Layer 7 of a small transformer language model trained on English Wikipedia (11 layers, counted from 0, width 128).
A neuron adds its activation times its output weights to the MLP's output. To switch it off is to set its activation to zero at one token and run the rest of the model.

Output weights of the MLP neurons that the questions are about. A number n stands for (n - 500) times 0.0031.
n19: 502 563 536 338 439 451 541 500 420 469 606 490 372 478 587 482 624 555 493 435 462 587 602 291 498 599 477 377 479 461 502 660 454 468 542 581 474 521 452 437 448 463 494 502 543 498 491 511 546 529 543 624 578 537 555 550 337 395 63 446 515 563 561 578 421 475 405 559 532 482 661 439 449 481 574 498 478 976 494 535 433 545 487 498 440 518 514 435 427 677 583 415 477 411 514 460 511 502 442 576 550 467 485 521 514 498 487 491 588 520 524 481 508 560 614 520 580 423 407 439 388 395 517 527 523 536 447 551
n118: 377 281 539 454 528 474 636 314 533 497 639 535 533 456 182 528 567 721 339 485 399 491 423 636 540 683 513 477 523 448 521 400 467 554 350 729 597 524 474 589 474 631 413 441 447 487 364 536 594 662 594 475 387 450 754 473 528 454 296 662 719 599 590 423 497 395 523 545 481 434 680 497 550 523 382 756 462 359 439 574 544 510 534 389 378 569 490 497 433 474 500 509 430 493 462 506 429 490 497 420 605 648 456 485 774 346 622 249 327 595 547 594 547 477 446 354 697 348 253 540 474 541 559 626 521 343 471 563
n199: 467 364 561 661 475 497 509 518 406 430 356 418 497 570 191 509 560 497 545 472 476 535 407 321 472 419 729 421 534 492 519 439 403 597 466 424 503 417 635 626 367 503 518 351 541 514 630 614 404 558 363 637 732 674 478 327 443 503 587 675 467 386 445 600 535 520 653 515 456 616 419 605 523 515 415 537 353 390 376 420 369 431 420 549 500 383 512 354 624 482 702 542 396 509 537 466 575 482 551 483 424 398 503 453 625 555 493 753 512 520 531 467 662 465 516 374 542 424 524 458 482 334 572 537 511 596 728 607
n202: 303 621 482 338 398 475 411 304 579 588 521 477 503 472 627 678 527 587 500 461 328 385 657 554 566 564 380 602 549 418 546 638 543 398 583 510 491 553 560 424 687 518 708 409 464 448 456 459 381 382 569 405 521 583 602 455 371 463 849 658 477 540 309 483 437 478 460 519 614 637 554 552 505 576 281 553 591 387 398 471 411 534 471 549 445 280 474 520 591 419 587 539 582 366 420 500 671 604 470 626 472 589 492 494 458 503 516 520 556 468 412 458 577 678 395 532 508 514 449 444 395 480 480 404 429 497 419 503
n223: 624 553 487 441 488 560 653 537 586 555 503 379 413 651 511 449 590 462 436 446 480 436 453 592 419 526 455 574 698 551 518 375 526 485 617 413 495 364 469 359 491 520 511 406 469 415 476 542 498 515 492 551 502 440 553 583 503 607 684 411 395 534 473 527 604 579 441 461 514 498 394 457 468 456 622 621 581 341 484 425 590 432 600 449 498 673 431 522 628 586 541 412 536 441 483 470 604 466 423 437 405 440 435 607 566 373 490 399 447 379 470 496 644 423 423 598 567 410 614 562 519 653 493 523 421 526 414 348
n241: 419 519 548 281 482 488 403 619 522 345 595 420 599 347 259 598 585 506 515 642 623 568 506 611 439 524 626 582 439 530 578 442 531 486 547 290 331 614 530 356 355 474 446 579 570 430 599 554 719 582 578 368 612 444 365 475 421 517 383 407 609 413 442 437 581 506 409 616 524 457 585 267 606 509 494 834 350 703 529 564 475 450 497 404 380 650 573 464 711 631 428 419 519 314 530 389 538 503 363 396 395 500 508 476 438 611 678 457 389 607 553 569 463 525 579 529 577 545 587 386 451 451 406 503 556 429 445 582

Each question names a token from some text and the token that comes next. It shows the activations a of the neurons there, in the order above. A number n stands for (n - 500) times 0.042.

Then comes g, the gradient of the next token's log-probability with respect to the MLP's output, scaled to length 1. A neuron's effect is roughly proportional to its activation times (output weights . g). A number n stands for (n - 500) times 0.00077.

" at", then " Christ"
a: 932 500 500 492 500 500
g: 595 320 570 667 710 358 193 508 502 638 355 523 568 698 405 585 325 229 315 537 384 563 592 555 503 501 559 492 600 526 488 598 557 418 550 596 480 558 433 544 546 746 475 522 220 538 301 477 753 480 418 505 532 574 372 493 409 474 497 540 547 465 447 509 512 524 542 332 482 658 492 540 719 243 425 332 561 358 530 277 486 187 382 545 638 457 633 539 475 510 451 440 634 488 482 267 570 603 706 428 601 423 505 377 566 526 590 582 649 525 489 650 621 498 599 536 436 539 655 342 417 316 483 569 682 500 463 471
Which neuron, switched off, raises the next token's probability most? n19

" then", then " University"
a: 500 500 461 500 500 500
g: 428 305 279 406 530 398 499 476 649 529 532 440 537 624 388 423 656 427 375 471 475 546 651 742 724 583 479 399 623 585 524 581 445 576 373 552 515 595 569 577 305 614 643 628 642 522 534 477 454 442 427 366 407 441 437 456 582 498 361 311 709 468 536 384 497 464 274 391 393 674 545 762 435 182 342 504 531 600 636 480 481 531 410 548 404 448 688 333 580 679 425 320 683 532 593 617 529 473 596 710 423 651 461 594 423 309 532 646 622 677 682 541 433 415 539 453 436 497 348 459 336 446 373 620 370 350 386 562
Switching off which neuron hurts the next token most? n199

" E", then "ble"
a: 436 500 500 500 511 500
g: 390 698 555 309 310 657 478 471 661 451 726 373 580 524 503 394 597 579 703 558 518 466 539 444 560 394 653 476 582 385 510 651 185 635 672 479 647 539 569 504 379 554 541 473 219 381 596 471 523 363 469 461 520 445 739 649 452 527 452 472 601 343 398 359 661 510 328 587 555 547 413 583 467 556 301 380 590 391 562 554 246 562 388 645 503 540 609 562 332 391 380 351 468 418 371 399 361 538 492 598 374 388 563 502 536 437 718 449 505 394 669 597 697 521 518 761 383 435 555 585 374 463 489 657 669 352 522 442
Which neuron, switched off, raises the next token's probability most? n19

" before", then " join"
a: 505 487 493 500 500 428
g: 440 595 505 615 629 466 358 651 421 414 449 663 510 568 350 264 445 388 370 677 345 648 460 485 625 399 328 479 400 518 375 580 385 464 728 701 520 677 400 656 594 480 569 363 400 655 549 448 502 264 634 403 373 430 558 273 569 444 544 417 343 630 411 560 336 424 601 567 669 646 496 577 509 418 563 572 631 404 454 442 496 365 448 233 742 513 478 581 557 524 599 615 514 573 388 691 466 587 360 435 562 503 409 533 423 517 531 354 619 563 644 627 458 413 410 825 380 550 731 553 356 354 624 486 457 404 374 505
Switching off which neuron hurts the next token most? n241

" opening", then " goal"
a: 500 500 456 500 469 494
g: 704 393 479 499 508 539 425 516 505 522 570 623 288 561 489 418 617 658 526 623 562 576 464 573 621 565 443 359 238 568 354 449 203 701 490 324 381 445 654 460 555 560 723 349 529 587 492 411 474 363 309 434 487 420 540 541 733 469 614 446 507 558 333 514 589 471 694 507 298 545 444 495 561 442 483 387 425 493 624 402 620 530 338 418 497 388 441 444 523 841 603 748 482 363 441 440 655 572 572 596 456 380 345 515 458 654 757 617 572 363 436 555 452 411 465 516 403 677 454 599 189 514 396 522 448 573 388 674
Which neuron, switched off, raises the next token's probability most? n199

" George", then "s"
a: 500 500 500 487 571 500
g: 626 514 250 342 530 602 607 290 469 516 634 563 457 465 685 585 751 375 360 364 555 428 591 320 458 605 265 587 674 571 577 443 309 555 473 508 363 331 540 615 595 592 395 467 427 439 461 245 286 562 500 423 487 703 546 499 345 567 436 672 560 458 287 498 551 581 380 570 683 514 537 361 725 422 510 485 631 280 352 614 446 574 590 558 587 515 445 378 593 481 572 401 475 548 547 607 469 485 396 357 372 481 483 435 534 594 511 441 410 498 389 605 773 560 314 571 693 428 524 623 723 722 469 632 415 450 537 389
Switching off which neuron hurts the next token most? n223

" de", then " Ko"
a: 499 500 500 261 648 500
g: 443 502 416 548 551 282 580 339 589 502 400 563 438 543 323 441 791 552 430 570 614 629 623 429 459 544 644 376 558 482 524 444 208 350 499 542 438 463 618 545 430 518 572 729 555 337 390 509 450 598 488 688 641 616 284 645 512 300 525 599 444 627 717 439 476 365 330 503 551 345 659 705 488 432 421 566 484 665 384 558 597 591 431 401 328 566 592 514 424 624 530 442 571 370 616 551 454 526 439 658 445 346 581 490 450 332 656 423 620 479 615 511 304 355 580 295 329 734 574 643 470 325 277 373 617 493 537 584
Switching off which neuron hurts the next token most? n202

"te", then "am"
a: 505 576 453 500 500 500
g: 274 288 520 539 563 469 458 188 629 584 584 654 493 485 579 525 508 491 403 544 597 560 478 510 551 749 691 390 495 435 598 415 336 338 481 436 491 595 551 459 542 518 567 327 650 513 481 649 691 403 604 523 218 447 305 638 680 550 400 433 401 525 429 439 486 543 522 731 668 612 645 627 666 314 579 390 530 520 568 390 306 510 418 614 458 387 333 550 494 550 460 458 404 366 522 478 401 543 821 316 657 587 358 350 396 452 531 498 502 507 389 506 472 456 531 561 499 441 410 556 547 417 768 278 733 575 573 407
Switching off which neuron hurts the next token most? n118

"\n", then "B"
a: 500 415 500 501 500 455
g: 414 442 525 429 414 386 580 664 345 417 431 521 472 443 582 442 608 510 445 753 296 664 660 335 527 512 601 287 644 442 369 624 452 606 729 389 498 646 656 548 692 467 586 507 652 508 341 532 637 345 499 504 536 368 359 491 636 611 485 395 538 356 457 481 288 453 253 413 549 517 384 613 601 528 685 635 517 494 556 368 343 521 519 706 474 530 671 404 438 621 472 557 371 545 540 612 572 375 355 495 473 695 263 349 454 677 593 291 536 612 513 642 691 396 485 429 575 716 415 583 439 431 453 449 259 362 449 504
Which neuron, switched off, raises the next token's probability most? n241

"8", then ")"
a: 479 500 426 500 500 500
g: 504 547 702 528 783 671 261 588 576 420 362 753 427 403 518 410 583 775 372 578 482 554 807 553 311 701 378 424 445 604 496 379 270 428 397 503 529 463 549 473 500 464 477 441 640 658 598 582 511 640 382 332 521 468 470 594 430 371 352 501 453 447 522 550 433 612 702 523 500 497 492 371 495 317 373 520 662 491 623 416 346 529 412 518 469 554 418 509 707 578 425 536 299 500 429 580 400 664 299 481 594 573 417 531 316 342 569 522 629 399 493 533 261 370 518 608 388 666 501 456 582 675 394 436 725 421 515 476
Switching off which neuron hurts the next token most? n199